Layer 6 of a small transformer language model trained on English Wikipedia (10 layers, counted from 0, width 128).
Take only the direct path to the model's output, skipping the later layers: a vector added to the residual stream pushes a token's score in proportion to its dot product with that token's output vector.

Output vectors of the tokens that the questions are about. A number n stands for (n - 500) times 0.0076.
"less": 416 517 465 455 492 561 549 521 499 568 573 460 479 580 577 487 498 500 504 461 417 548 514 461 531 512 499 469 608 493 492 446 490 490 573 506 493 589 394 447 431 479 458 589 475 443 533 463 523 521 436 531 484 541 535 472 478 543 553 525 513 497 562 475 474 528 470 506 605 453 419 434 561 555 537 588 473 432 394 500 529 601 536 511 536 462 545 499 469 617 531 641 517 506 590 492 461 419 515 570 493 534 494 588 460 486 526 522 500 409 447 551 481 476 533 571 415 495 440 444 419 542 435 581 659 600 512 521
"can": 484 541 526 410 445 426 476 517 561 454 421 602 490 497 491 493 480 499 483 483 482 447 438 584 596 530 518 468 536 519 479 512 547 540 585 555 424 552 459 463 490 493 469 487 426 583 517 433 477 469 525 601 434 546 520 468 536 529 516 520 506 470 474 469 441 584 452 464 588 514 412 569 414 497 549 488 443 466 482 481 500 507 436 453 531 490 470 409 589 554 557 538 459 534 536 417 463 470 489 538 397 445 608 542 477 446 402 473 625 479 462 472 466 542 476 529 403 474 556 480 572 538 560 501 509 497 509 433
"commissioned": 561 579 416 443 455 606 525 464 574 479 439 521 503 462 594 518 485 512 451 442 482 473 433 457 442 574 444 462 540 544 508 393 556 469 546 568 494 490 468 573 524 585 472 426 422 518 608 477 510 454 526 570 598 505 561 449 565 507 594 489 452 427 547 526 498 626 466 386 663 453 422 491 375 559 441 511 440 543 459 519 461 527 464 474 524 443 448 464 490 446 432 453 501 482 526 511 464 406 464 455 497 496 503 507 495 497 467 531 553 471 475 551 521 443 461 539 379 462 460 518 485 525 496 528 520 532 505 495
"n": 617 469 467 491 523 485 570 493 515 471 558 574 489 516 525 487 534 500 499 578 522 524 455 535 498 495 561 473 454 538 517 462 552 449 476 501 501 524 530 375 446 461 526 528 437 594 440 629 439 469 441 469 485 477 490 469 481 427 528 608 505 566 556 477 471 526 441 449 537 498 423 460 405 507 558 530 430 559 489 413 468 526 533 368 421 425 546 554 452 454 563 478 508 481 477 479 505 541 539 534 527 392 564 556 461 435 517 571 462 494 557 460 513 498 509 522 472 484 368 482 547 515 481 544 506 519 542 490
"ledge": 558 588 467 472 494 470 555 551 511 581 466 557 612 496 550 473 362 507 495 436 456 588 512 593 520 574 524 593 491 448 459 447 537 448 490 588 557 452 454 538 633 544 522 486 447 509 581 439 418 425 555 477 522 608 544 509 497 550 618 443 409 591 609 486 509 634 403 579 651 373 494 563 473 535 539 623 353 462 559 510 493 610 448 442 543 556 414 406 521 580 487 510 574 448 583 467 484 470 591 498 412 490 513 628 559 541 459 622 511 364 442 398 489 463 569 503 358 445 567 439 437 529 659 519 526 544 558 546
" opportunity": 519 558 474 472 420 554 493 492 493 546 591 549 559 472 560 507 409 512 479 521 519 519 542 524 604 552 452 457 479 517 504 519 554 416 538 533 487 504 505 496 492 481 428 484 525 477 522 444 497 432 460 521 591 470 555 466 499 450 523 538 545 568 632 481 433 591 461 483 680 405 519 454 456 616 527 559 404 511 432 574 573 547 487 470 492 416 481 459 468 609 500 555 535 508 535 492 538 494 477 474 447 475 555 517 508 472 439 502 519 425 378 538 492 514 487 399 459 463 483 478 533 500 520 518 495 551 525 513
"плъ": 561 693 440 324 341 534 474 615 695 624 460 610 657 403 625 454 432 519 408 431 285 607 557 511 499 640 356 547 598 467 509 362 567 339 487 621 474 676 349 512 649 652 453 337 384 452 626 451 471 344 457 666 721 612 608 552 487 553 757 650 618 433 699 541 294 798 410 473 975 345 388 475 384 648 640 658 392 576 380 710 490 607 468 439 494 546 400 361 500 608 394 522 558 424 529 386 415 453 439 419 348 411 560 691 474 478 358 506 696 299 105 605 467 438 390 404 150 420 416 266 332 549 664 495 615 655 617 456
"beta": 555 599 431 488 427 467 532 554 435 517 470 511 514 424 573 491 416 507 494 432 459 509 571 450 544 543 454 512 526 449 559 410 478 484 528 536 501 531 459 498 497 595 474 487 551 532 562 528 565 378 393 588 505 534 512 492 499 595 569 611 499 481 532 536 434 581 449 541 634 529 464 485 473 549 593 555 456 522 457 560 432 501 460 487 494 545 368 516 483 494 423 496 514 508 549 446 465 430 506 551 427 521 541 595 431 484 440 471 557 439 479 515 495 451 466 424 394 478 529 368 506 498 585 533 646 579 485 466
" respectively": 509 460 583 531 462 543 494 550 504 495 518 472 654 484 609 418 428 499 576 472 452 496 475 547 461 410 520 428 571 494 501 365 522 420 458 610 491 521 463 519 487 514 381 477 440 489 448 554 370 448 498 546 526 547 470 527 423 508 607 554 426 370 543 525 556 544 460 395 678 498 519 484 489 553 481 552 422 496 474 498 508 518 480 464 398 592 426 478 494 617 417 467 592 507 545 344 502 581 494 415 388 470 455 545 428 483 437 447 467 392 385 579 590 484 467 571 441 515 486 340 494 545 535 518 530 521 539 542
"breaking": 519 580 415 466 493 459 533 609 563 503 578 558 542 498 610 480 436 511 418 462 503 522 534 632 584 591 469 402 535 408 493 484 464 444 554 551 538 411 415 526 524 547 540 356 448 399 532 494 521 400 451 532 662 524 552 503 485 541 566 532 455 423 566 575 473 613 500 518 680 433 462 432 564 526 603 574 484 477 457 522 455 562 549 485 560 436 419 463 522 515 484 512 554 543 573 513 508 486 424 516 479 427 475 580 570 473 437 504 528 479 484 538 493 516 468 412 403 466 455 454 423 508 623 488 606 476 540 403
").": 540 440 464 523 513 512 512 564 533 562 492 463 543 428 521 416 400 503 579 406 452 494 476 563 511 429 494 499 478 491 438 469 507 389 447 625 496 494 500 457 547 552 529 522 453 469 473 406 522 483 468 495 475 538 498 475 503 476 584 617 408 400 485 432 527 517 437 468 634 489 502 489 560 440 498 578 472 479 484 612 485 489 417 536 447 466 409 489 521 612 380 515 421 428 505 383 508 565 447 497 443 491 442 591 420 459 448 482 537 480 452 533 559 537 477 433 442 481 622 455 491 487 525 608 477 594 507 561
" →": 532 494 626 440 442 536 425 521 553 498 585 597 549 586 591 425 488 506 512 517 486 439 556 534 360 541 439 519 519 508 485 450 552 500 571 596 541 569 478 580 579 594 445 493 493 466 565 366 522 577 394 605 562 533 526 542 471 547 512 520 543 523 517 497 443 588 462 579 571 534 421 504 528 545 582 503 502 562 426 507 462 485 501 540 534 446 416 472 527 597 421 536 542 511 476 500 533 563 546 478 392 481 536 544 522 541 443 557 585 453 417 505 492 431 452 411 397 537 437 439 506 502 590 522 476 480 560 480
"ah": 440 586 533 432 513 500 509 569 520 524 457 555 526 452 521 477 427 497 428 499 465 491 555 532 585 541 455 525 429 545 492 452 443 418 436 542 439 531 501 525 556 471 459 458 435 568 542 557 507 512 478 541 471 577 602 525 509 478 561 502 472 495 575 540 459 554 463 523 550 468 486 502 530 524 529 542 485 595 505 463 562 563 525 543 580 512 432 501 466 479 493 511 477 539 480 495 487 491 506 475 435 449 454 555 453 417 469 463 539 473 476 532 525 463 473 529 389 526 546 487 392 533 514 431 409 497 529 520
" Pertusaria": 535 668 468 325 327 519 483 606 664 604 466 626 671 428 622 459 432 526 423 415 315 586 549 501 504 636 384 534 605 460 502 384 579 340 519 640 508 661 372 519 652 632 450 345 417 436 621 465 443 339 432 680 686 607 619 568 485 538 761 628 584 419 706 535 301 788 395 498 970 369 404 459 409 644 644 643 407 562 386 694 506 603 453 424 489 511 381 383 498 622 437 535 547 423 539 401 431 476 434 414 374 420 529 706 482 482 338 518 677 296 87 573 473 444 376 419 152 431 434 274 359 546 662 506 618 671 590 473

Output weights of attention head 0. The head adds the sum of these rows, row i times number i of z. A number n stands for (n - 500) times 0.00075.
o0: 519 443 415 627 614 475 572 640 514 289 554 458 549 280 832 328 425 390 721 308 536 529 615 616 425 562 634 557 350 429 702 500 440 632 540 642 627 456 472 688 421 335 443 433 503 498 559 517 274 513 515 580 420 560 227 640 535 510 403 509 465 378 529 484 380 520 517 701 657 646 487 304 735 382 504 444 697 541 467 445 458 389 533 320 330 521 538 666 651 420 619 450 470 398 554 520 271 657 495 633 523 370 350 596 445 571 416 562 582 323 415 429 611 502 497 634 638 544 800 395 471 458 496 571 644 528 625 550
o1: 432 442 567 384 392 534 598 733 472 388 520 363 503 474 390 429 513 547 473 654 461 460 291 451 403 495 531 531 572 489 463 572 312 547 488 520 455 507 397 437 471 442 490 422 501 470 370 527 485 376 514 379 568 581 462 382 333 485 413 463 36 482 597 628 675 431 446 532 464 607 521 570 588 447 374 357 576 528 425 502 317 601 479 748 691 523 585 463 478 403 457 501 496 342 496 513 348 606 280 199 409 392 544 571 654 565 504 528 573 381 263 487 393 475 543 491 410 515 446 512 271 580 493 642 403 674 548 480
o2: 672 492 457 450 548 641 489 309 437 582 520 404 544 536 617 660 412 474 559 513 499 612 677 550 435 580 483 456 446 552 530 352 446 535 767 660 489 687 653 477 400 608 616 551 574 652 686 505 445 546 480 341 578 443 415 552 468 499 618 316 458 563 487 365 575 502 537 536 500 506 489 503 444 529 606 554 387 292 402 532 425 570 644 502 495 509 492 334 519 275 576 291 439 619 659 489 535 365 539 438 628 410 295 433 426 541 421 616 488 413 519 497 534 494 581 377 579 309 326 392 478 521 709 465 567 556 459 467
o3: 559 469 617 501 515 434 522 369 523 338 519 613 669 209 343 479 346 417 730 463 404 397 632 589 433 491 521 509 526 465 425 484 674 481 718 406 675 428 469 724 369 662 600 513 343 523 458 589 321 639 617 568 627 357 698 426 521 478 526 595 498 492 391 423 404 453 564 427 480 553 575 613 585 427 500 431 699 414 506 370 517 408 511 556 566 584 463 533 578 531 484 592 534 553 464 518 557 492 527 320 292 369 589 478 442 448 488 564 569 361 450 530 539 383 646 345 658 545 522 577 590 500 453 740 651 609 434 518
o4: 468 286 483 573 372 582 433 615 588 393 355 401 580 304 343 562 545 421 495 450 414 534 598 621 474 328 449 444 430 509 619 496 428 535 610 515 597 408 485 433 675 405 393 633 416 483 580 533 600 344 666 514 549 382 444 423 544 360 528 554 525 442 336 436 509 365 338 417 510 403 665 476 568 439 500 560 453 524 614 580 491 677 438 575 471 590 585 590 432 588 561 601 451 413 510 451 487 400 533 487 531 480 500 446 336 430 429 546 263 393 439 371 414 487 552 235 546 393 376 679 647 543 676 429 281 444 491 482
o5: 334 425 557 565 397 417 415 562 305 369 522 544 285 547 577 773 490 468 477 446 521 519 459 585 574 285 637 473 456 514 583 530 344 735 389 652 470 409 474 478 407 652 486 497 473 538 546 651 578 562 464 466 590 472 336 316 401 534 273 340 431 554 507 455 497 256 447 509 527 468 636 432 523 511 495 511 522 451 316 367 505 546 499 492 441 426 518 569 562 593 654 518 466 677 665 539 749 595 438 406 335 579 580 389 564 407 427 774 615 546 663 578 668 485 460 538 507 562 552 280 447 529 587 466 489 552 456 591
o6: 642 539 379 460 409 406 472 501 421 453 387 558 506 559 677 509 626 519 483 357 696 396 626 505 527 496 549 562 416 429 444 509 566 430 593 536 597 662 410 541 515 404 516 614 581 573 505 415 275 475 553 566 532 473 679 420 486 498 369 279 575 494 565 500 494 495 361 384 314 510 576 385 463 640 480 352 461 595 390 598 429 698 443 509 642 549 714 535 410 833 479 530 524 532 401 554 570 496 608 388 305 418 654 508 557 303 397 405 440 455 423 559 333 409 259 528 525 415 626 541 492 384 369 431 406 537 493 392
o7: 597 500 585 502 490 391 419 573 583 317 535 579 538 583 479 489 351 306 512 486 462 620 408 448 426 589 489 530 451 481 628 481 493 509 702 596 502 570 406 500 479 540 607 439 463 487 798 490 611 549 515 558 502 691 594 544 737 373 544 485 242 469 477 315 495 349 561 577 494 699 591 344 485 527 511 488 302 505 638 440 611 352 221 709 651 483 728 530 590 464 561 425 506 358 442 594 569 399 308 652 515 447 310 647 540 368 350 578 529 481 518 501 503 538 465 508 557 437 377 439 461 590 430 439 620 582 556 424
o8: 369 468 476 605 586 601 298 677 438 517 592 607 568 330 312 641 403 309 470 402 513 542 516 462 518 345 569 653 522 456 431 404 536 515 582 654 362 470 279 521 369 605 596 478 495 663 540 608 616 323 455 558 615 524 610 505 393 664 501 431 237 632 438 499 498 474 466 619 459 480 439 397 350 535 681 374 450 562 377 396 411 376 604 373 364 548 457 529 471 458 532 556 617 668 348 639 593 500 596 549 521 430 368 565 355 593 483 496 389 497 656 405 558 505 351 394 475 560 602 715 282 623 530 476 485 581 632 598
o9: 562 541 495 440 361 483 609 558 592 486 561 597 410 701 604 727 633 395 432 458 365 448 433 588 433 423 336 450 629 431 451 457 459 623 515 614 422 563 565 279 536 573 589 531 400 490 616 683 331 302 541 449 465 566 473 545 506 404 560 411 388 282 553 520 407 448 476 577 613 418 519 630 559 473 465 357 371 464 453 546 310 267 625 450 336 433 456 588 529 633 515 578 467 455 388 600 332 584 543 601 395 550 415 604 452 614 445 380 595 607 464 416 459 572 450 386 602 518 631 607 420 451 408 515 304 520 475 578
o10: 524 605 481 455 463 397 433 598 424 574 408 527 490 535 601 450 421 595 408 495 462 445 589 508 650 572 322 615 557 545 469 598 519 675 578 473 357 529 485 641 457 621 409 593 427 640 589 541 494 521 420 459 585 625 585 474 778 544 543 455 543 534 447 578 576 377 545 642 479 495 568 474 464 419 488 635 540 288 493 384 511 691 541 230 315 701 552 465 521 437 402 739 571 608 418 423 605 492 547 456 367 474 705 502 484 701 381 339 491 249 533 506 496 281 567 360 479 500 593 568 601 736 545 616 435 583 570 452
o11: 417 413 424 514 345 497 530 320 457 746 373 550 446 636 387 437 596 400 597 517 416 499 536 453 478 642 510 550 479 286 613 544 551 585 392 455 386 561 422 549 454 749 631 423 503 647 642 679 661 435 443 439 445 457 412 472 495 573 625 415 523 536 707 586 425 682 621 521 345 427 586 461 317 577 680 539 463 365 749 484 576 625 405 471 364 534 495 509 581 431 519 535 533 457 421 614 457 462 589 576 321 461 519 471 657 371 471 587 574 533 435 382 413 452 528 434 477 395 563 607 491 617 509 473 651 564 508 381
o12: 423 517 527 203 509 453 686 581 530 475 378 428 378 636 705 390 543 554 422 556 595 484 483 560 557 402 696 494 458 471 416 519 475 495 572 416 482 679 489 418 611 593 315 545 637 557 416 619 569 488 590 447 417 559 514 508 730 506 564 405 509 375 424 464 551 552 546 620 790 626 548 489 528 433 748 405 406 530 396 734 347 580 548 455 670 441 492 489 488 559 392 447 494 590 798 476 582 561 621 438 519 444 387 574 424 359 485 747 536 680 504 362 438 430 497 497 480 497 380 525 402 616 670 513 402 570 448 343
o13: 627 293 534 518 488 571 543 504 479 378 445 333 617 589 602 544 628 568 376 442 525 566 583 561 542 510 349 648 482 385 336 517 617 491 460 336 436 491 566 285 346 434 454 651 318 483 418 465 527 397 445 560 405 618 335 599 426 375 486 623 383 596 454 269 579 457 478 608 452 402 354 477 450 494 302 315 480 390 463 512 404 284 607 593 664 443 448 515 524 586 514 283 536 320 526 595 489 432 400 441 404 731 542 296 545 520 609 537 494 583 431 745 556 839 596 547 452 614 445 524 678 609 629 492 498 637 469 428
o14: 427 374 492 557 597 471 700 596 427 512 475 627 475 523 495 345 434 418 542 495 316 550 406 106 611 236 517 398 230 497 312 477 540 575 603 422 557 549 410 461 453 623 525 206 502 523 480 547 410 572 467 526 558 607 609 485 583 507 457 628 513 530 464 400 579 451 492 557 480 434 597 548 594 544 577 451 641 517 458 467 536 493 692 426 547 590 451 315 634 537 567 449 581 642 408 537 380 354 519 405 477 372 533 522 555 580 481 544 525 479 678 581 330 538 335 557 620 546 528 498 350 517 417 380 634 563 518 575
o15: 451 345 490 543 657 604 384 458 588 627 672 473 448 398 286 445 450 608 796 509 465 336 327 564 464 586 402 637 470 631 546 401 532 336 528 638 371 368 592 499 383 341 448 533 531 558 528 421 494 535 522 428 401 593 564 495 565 607 493 460 311 336 529 232 583 319 359 611 486 338 599 580 538 549 476 514 310 401 427 592 466 576 427 521 473 449 479 467 519 426 438 521 486 463 514 378 584 335 432 331 611 419 496 541 464 527 367 486 469 640 446 654 563 617 550 524 327 525 561 449 652 673 395 556 592 422 387 575
o16: 535 467 463 521 601 639 531 83 545 733 568 354 421 681 643 599 541 565 657 562 596 496 373 564 417 511 531 493 249 279 574 418 564 431 414 458 544 414 564 364 737 503 506 564 574 314 513 522 316 586 426 496 568 546 459 198 593 437 553 452 422 691 400 398 386 404 606 494 522 480 546 454 433 548 304 482 437 491 540 514 553 645 519 458 302 374 456 651 440 552 490 419 400 646 535 482 543 550 244 552 459 413 600 504 438 395 490 587 303 637 280 648 403 564 494 461 600 560 588 501 436 498 576 775 512 621 434 530
o17: 499 390 551 479 461 325 462 460 368 654 464 607 516 553 456 508 566 754 487 597 575 532 695 459 455 532 476 430 451 526 649 482 702 458 475 529 601 553 451 328 657 521 480 523 581 528 486 520 469 614 555 481 577 391 458 606 521 525 605 572 534 584 489 243 558 594 353 514 837 632 553 636 525 495 663 515 624 398 546 433 469 389 566 745 444 492 597 472 501 484 556 604 524 406 296 658 622 465 443 366 394 489 562 746 510 622 413 484 465 689 301 328 627 521 596 240 415 402 617 591 419 430 513 581 464 535 522 612
o18: 426 762 431 448 328 437 443 367 409 372 611 493 507 499 464 684 417 528 544 626 408 465 603 397 477 504 453 508 211 557 500 325 482 681 499 362 657 436 315 469 381 404 446 594 492 449 374 564 429 411 304 459 580 510 530 497 732 510 645 563 384 354 631 204 267 696 531 691 481 480 452 526 643 529 542 703 431 437 342 493 522 679 616 624 554 586 429 244 513 470 528 575 628 585 387 621 345 558 395 622 669 426 450 583 571 435 535 507 445 503 483 569 626 336 495 565 540 640 443 361 666 498 388 417 676 370 466 640
o19: 518 525 506 492 541 411 501 415 623 653 511 622 447 593 613 618 652 528 456 511 506 364 480 482 580 583 426 586 344 519 666 783 449 443 485 563 482 444 588 358 537 434 578 351 276 400 482 311 494 560 681 653 505 498 558 335 342 556 563 449 661 560 547 420 715 433 503 555 626 427 531 481 634 416 590 544 451 500 441 490 620 243 265 486 574 453 407 623 313 305 615 635 473 628 495 541 598 588 583 462 509 450 492 636 507 614 423 498 526 378 321 406 618 424 356 532 538 504 359 607 593 668 389 211 619 462 537 414
o20: 221 284 647 404 532 622 479 593 444 541 470 751 475 413 463 642 525 597 417 453 562 626 721 701 372 573 439 575 491 477 442 314 603 424 414 533 469 549 489 531 496 451 477 447 496 534 481 245 576 469 536 541 577 632 398 569 535 469 355 722 482 602 309 508 431 492 268 381 584 534 544 375 551 423 448 384 444 694 414 572 558 540 213 623 440 572 544 495 626 556 641 610 326 524 450 531 553 532 558 440 268 499 484 647 525 469 434 509 590 493 455 542 573 530 569 470 561 514 289 450 670 522 441 399 551 508 583 651
o21: 438 613 431 531 334 381 490 617 474 373 349 446 458 411 417 695 609 410 578 446 543 541 584 633 531 507 732 498 375 385 429 662 337 724 571 478 312 351 605 497 670 519 511 435 556 459 383 448 459 616 602 453 605 412 458 599 596 424 583 350 337 314 654 497 455 804 506 580 485 482 452 594 466 445 685 549 515 460 434 592 547 671 549 508 568 527 643 411 473 392 421 457 347 570 379 545 633 536 618 452 529 403 337 536 466 401 543 586 325 615 527 704 375 489 460 514 304 542 540 627 431 560 570 618 562 560 467 557
o22: 437 501 607 488 488 609 604 376 643 472 538 675 556 466 508 399 659 563 541 544 633 502 459 467 614 704 470 360 395 637 464 589 426 435 548 581 639 625 557 529 485 660 542 581 414 462 708 415 440 578 517 482 514 468 504 481 658 464 331 360 378 619 481 416 485 308 539 461 572 618 630 446 491 541 670 429 409 727 470 604 459 511 573 432 603 548 387 482 391 540 428 551 417 558 611 715 476 624 397 464 692 432 435 383 432 454 601 655 303 556 294 332 555 518 400 370 430 602 367 381 422 608 450 502 343 579 603 486
o23: 337 341 673 258 442 484 443 583 518 572 474 550 522 415 518 414 281 370 488 354 467 724 579 590 626 466 460 403 515 565 650 531 471 419 400 473 668 566 651 469 571 210 544 469 500 515 538 604 409 419 497 364 430 695 612 460 450 472 517 451 576 589 592 669 294 744 448 529 472 546 519 514 404 629 562 503 505 633 482 296 494 620 736 569 692 430 500 493 515 479 619 527 477 635 613 569 459 431 346 471 606 621 644 647 480 580 430 768 585 331 432 579 599 596 618 349 300 362 181 582 373 592 511 545 526 474 498 461
o24: 545 569 602 555 559 461 521 539 391 517 249 578 558 397 310 263 497 595 530 288 533 512 454 517 487 599 454 440 513 526 330 556 561 450 509 623 521 397 603 477 428 415 665 312 296 400 416 489 525 475 543 531 491 526 389 524 364 358 277 547 623 435 351 343 250 523 496 633 410 475 473 570 487 396 454 582 665 593 433 467 584 549 385 488 539 701 740 471 699 610 406 391 605 600 297 461 485 541 388 543 611 497 538 543 429 583 541 461 713 393 715 462 444 398 641 513 539 663 500 467 608 445 451 452 465 530 568 641
o25: 630 427 441 493 481 589 503 364 373 562 751 548 529 340 642 545 396 659 444 638 482 551 508 594 582 609 600 539 629 567 402 392 495 480 452 696 644 607 677 573 468 610 512 427 531 462 538 365 460 466 560 550 448 483 361 772 581 613 468 752 587 293 459 324 626 568 344 523 344 564 619 373 481 384 529 495 488 464 555 480 204 272 318 634 415 408 469 577 492 398 547 571 381 515 425 441 536 476 478 541 525 509 520 480 425 495 500 488 486 603 516 494 424 694 534 527 347 618 477 643 552 211 578 437 426 443 589 422
o26: 475 490 543 373 401 505 512 496 504 439 515 351 564 560 278 663 628 24 507 532 474 670 541 441 682 515 305 472 393 412 616 514 274 582 551 559 609 457 513 562 563 518 384 414 543 584 552 440 618 461 404 655 528 518 371 425 686 628 485 571 503 389 508 479 372 382 363 325 476 424 557 483 462 489 652 345 443 619 419 466 565 502 623 577 486 574 768 371 437 440 406 504 523 544 446 512 501 492 513 555 419 343 709 438 459 718 546 457 584 526 653 448 655 452 472 512 753 615 493 546 566 404 473 592 329 574 488 445
o27: 464 290 563 438 310 514 276 305 425 420 676 278 541 298 534 436 447 509 353 579 563 546 467 379 697 245 535 440 585 614 697 499 329 571 321 581 577 620 539 655 426 596 611 636 474 539 561 467 437 439 633 454 525 405 622 601 534 521 549 444 660 471 386 371 505 396 426 431 542 444 322 465 315 446 550 463 461 555 560 505 727 310 685 437 509 503 775 436 639 499 454 547 502 390 471 574 415 598 621 619 454 483 418 348 496 572 241 455 425 421 292 393 456 392 285 467 503 443 623 412 523 459 494 493 605 254 704 575
o28: 570 541 466 329 504 337 524 537 326 655 389 421 430 452 363 564 483 453 300 556 421 438 506 437 459 545 523 541 340 522 638 339 459 483 393 486 238 518 448 356 631 426 718 424 414 383 342 582 482 445 548 495 395 302 465 466 755 409 655 492 578 517 479 638 391 533 660 549 473 705 623 425 534 526 422 363 305 518 352 541 358 493 419 350 403 483 545 520 459 540 609 447 542 721 509 616 370 508 195 341 605 489 497 462 541 478 266 231 555 417 659 573 383 493 351 517 437 475 419 652 395 450 418 420 461 476 381 445
o29: 451 490 406 587 649 627 657 482 484 458 542 516 404 571 345 613 616 389 471 542 651 474 410 576 676 462 659 496 681 681 360 578 675 429 564 555 524 554 530 558 677 433 437 723 381 373 310 599 606 696 354 504 362 592 519 259 637 412 615 486 457 568 372 573 525 538 393 449 501 636 427 523 476 556 354 386 449 485 695 508 469 525 324 449 438 695 398 440 379 473 400 406 833 364 473 605 438 483 427 691 463 585 570 420 256 659 409 557 383 446 427 501 737 653 363 604 245 476 399 353 573 430 460 387 561 500 464 482
o30: 517 467 559 502 499 440 413 528 511 441 387 457 472 547 476 536 414 637 480 452 427 512 566 519 606 612 710 301 633 450 378 516 476 491 614 542 566 355 431 416 370 685 430 549 720 469 459 380 485 471 291 620 449 554 376 574 490 487 341 516 449 595 560 314 606 620 517 381 622 402 657 389 449 434 462 473 470 434 411 451 326 478 357 671 431 591 239 501 358 525 423 667 417 415 486 496 537 441 582 487 485 658 491 492 473 567 343 426 456 440 358 456 490 554 500 592 208 597 478 624 548 363 577 431 393 430 469 458
o31: 460 576 333 484 573 485 457 544 522 476 491 680 630 555 572 576 425 328 477 580 668 473 373 460 448 471 461 634 622 408 416 514 351 490 618 499 398 527 553 436 397 426 385 514 409 542 373 434 562 570 394 536 451 449 483 534 519 466 319 544 536 580 575 475 644 459 746 526 743 366 538 541 504 398 359 460 320 524 359 427 450 647 385 452 402 454 559 615 487 518 573 452 573 213 355 604 490 494 455 221 436 501 637 402 526 505 511 568 611 670 461 435 475 561 549 268 586 446 573 630 479 660 422 480 511 572 351 446

Each question shows a token from some text and the vector z that the head gathered there. A number n stands for (n - 500) times 0.0063.

"8": 428 548 557 647 349 472 492 535 620 572 492 497 530 545 659 455 442 531 484 632 366 650 530 390 439 494 611 463 348 457 553 579
Which three tokens does it push up most, strongest first? "breaking", " →", "commissioned"

" first": 545 432 511 510 544 372 436 399 449 523 570 544 508 453 427 531 489 557 507 578 406 654 471 365 539 384 596 396 458 524 537 553
Pushed up most: "ledge"

" Stuart": 520 443 386 435 514 495 467 456 594 504 489 519 520 469 486 460 526 274 396 428 573 495 575 517 578 468 484 478 575 528 457 485
Pushed up most: "ah"

"tar": 650 554 367 290 538 547 501 471 566 571 403 471 457 452 460 449 354 328 475 474 612 522 499 515 584 546 417 474 564 538 459 413
Pushed up most: "ah"

" ": 507 468 677 478 531 484 578 542 342 320 471 567 456 511 487 493 534 260 525 282 343 543 604 506 294 411 599 478 481 549 348 508
Which three tokens does it push up most, strongest first? "commissioned", "less", "n"

" of": 470 495 656 493 543 597 463 559 530 441 610 517 527 466 528 435 452 533 642 545 558 430 479 588 507 476 580 575 599 488 379 548
Pushed up most: "плъ"

" at": 517 533 463 406 524 508 425 443 527 622 576 431 612 428 463 457 480 498 479 488 503 576 421 563 526 369 417 477 560 528 415 518
Pushed down most: " →"

" imp": 508 416 489 545 321 407 435 517 535 537 450 512 475 432 534 436 514 505 491 467 481 557 455 508 567 439 447 503 452 446 401 513
Pushed up most: "плъ"

"v": 345 594 572 521 441 383 431 556 455 463 474 492 411 476 481 677 545 354 530 463 462 484 545 497 348 557 464 409 417 576 527 535
Pushed down most: "can"

"0": 521 388 683 560 534 542 504 495 516 480 484 536 537 527 386 340 424 448 480 506 388 499 508 472 474 489 508 663 558 523 362 454
Pushed up most: "n"

" Ce": 395 429 493 606 470 532 410 384 419 296 474 456 430 692 468 478 459 607 527 389 557 297 506 551 583 696 454 533 522 509 418 507
Pushed down most: " Pertusaria"

"\n": 709 350 546 538 424 628 411 533 599 573 513 487 517 419 645 402 500 410 514 538 468 511 464 598 433 394 562 532 573 332 361 555
Pushed up most: "breaking"

",": 539 534 456 390 438 544 538 446 543 583 474 485 611 502 525 421 502 385 457 399 412 630 464 526 498 466 527 406 500 498 476 604
Pushed down most: " →"

" as": 499 428 564 514 481 467 475 509 472 540 554 463 469 374 407 515 577 439 476 502 591 494 579 523 501 437 512 503 431 581 490 515
Pushed down most: "breaking"

"2": 500 434 653 613 555 466 536 393 714 461 736 595 542 488 519 555 659 416 568 254 355 546 433 442 434 348 553 459 409 637 570 562
Which three tokens does it push up most, strongest first? "ledge", "beta", "less"

" with": 407 399 608 448 586 537 590 505 564 499 504 447 442 461 346 543 671 543 524 512 512 426 566 490 473 404 503 510 537 497 512 545
Pushed down most: "breaking"

" on": 491 444 682 472 481 617 563 562 523 438 475 435 607 627 615 458 566 279 604 309 442 693 370 512 395 270 516 382 517 470 455 579
Pushed up most: "less"

" stage": 551 428 473 540 495 374 482 413 490 546 585 507 513 444 443 543 457 556 512 542 441 518 505 360 567 385 556 460 476 573 506 564
Pushed down most: "breaking"

"sh": 529 550 540 502 594 626 549 499 484 444 465 401 364 480 541 624 450 336 349 558 471 532 510 584 510 467 441 516 362 235 456 380
Pushed up most: " respectively"

"ua": 390 545 539 576 440 579 725 407 507 620 586 376 531 460 325 529 448 471 464 413 515 642 561 403 532 711 449 641 571 601 643 647
Pushed up most: "can"

"==": 553 420 615 681 620 551 415 540 503 381 530 428 379 449 564 472 456 494 580 337 627 398 649 541 655 558 567 504 531 350 375 625
Pushed down most: " Pertusaria"

"em": 477 415 636 630 513 529 502 483 452 465 578 490 471 496 395 476 465 520 437 501 414 319 556 446 474 590 482 677 489 519 495 587
Pushed down most: "ah"

"1": 520 425 665 544 476 552 465 476 566 504 520 573 515 508 328 340 401 526 463 479 385 519 435 472 406 480 512 609 490 472 477 456
Pushed up most: "beta"

"ed": 581 388 419 489 370 578 491 542 544 620 515 428 515 431 595 405 440 436 551 556 502 548 512 633 517 449 525 546 417 424 497 597
Pushed up most: "breaking"

" (": 465 499 433 472 452 500 531 437 605 530 511 529 552 548 537 431 518 295 373 455 453 515 494 508 489 414 476 473 586 525 465 560
Pushed down most: " Pertusaria"

"):": 452 488 558 570 375 404 569 558 418 551 442 420 558 667 578 501 539 546 449 539 333 557 443 474 361 468 506 564 479 619 425 565
Pushed up most: "commissioned"

" group": 520 427 630 473 639 596 502 559 460 563 440 504 560 475 358 452 566 512 601 554 547 436 530 535 357 435 490 574 541 699 327 501
Which three tokens does it push up most, strongest first? "n", " opportunity", "less"

"re": 629 611 560 564 592 487 503 571 356 495 237 351 437 474 403 489 583 648 491 489 532 551 734 582 588 571 436 552 446 439 504 491
Pushed down most: "beta"

"ar": 444 564 544 567 400 433 616 473 607 628 517 521 635 520 642 475 416 324 533 465 388 599 513 483 390 380 582 371 409 468 485 538
Pushed down most: ")."

"7": 503 476 526 493 405 551 450 456 641 561 607 464 479 383 623 550 439 450 473 635 396 556 513 377 503 390 561 362 493 378 539 592
Pushed up most: "breaking"

" Car": 535 531 357 517 537 421 401 578 558 472 416 453 401 300 492 653 417 447 408 625 512 556 632 407 498 482 389 468 525 615 460 489
Pushed up most: ")."

" in": 452 592 473 464 476 364 469 500 448 552 422 459 469 502 487 643 492 606 391 509 360 633 479 418 433 545 522 426 422 430 535 492
Which two tokens does it push up most, strongest first? ").", "commissioned"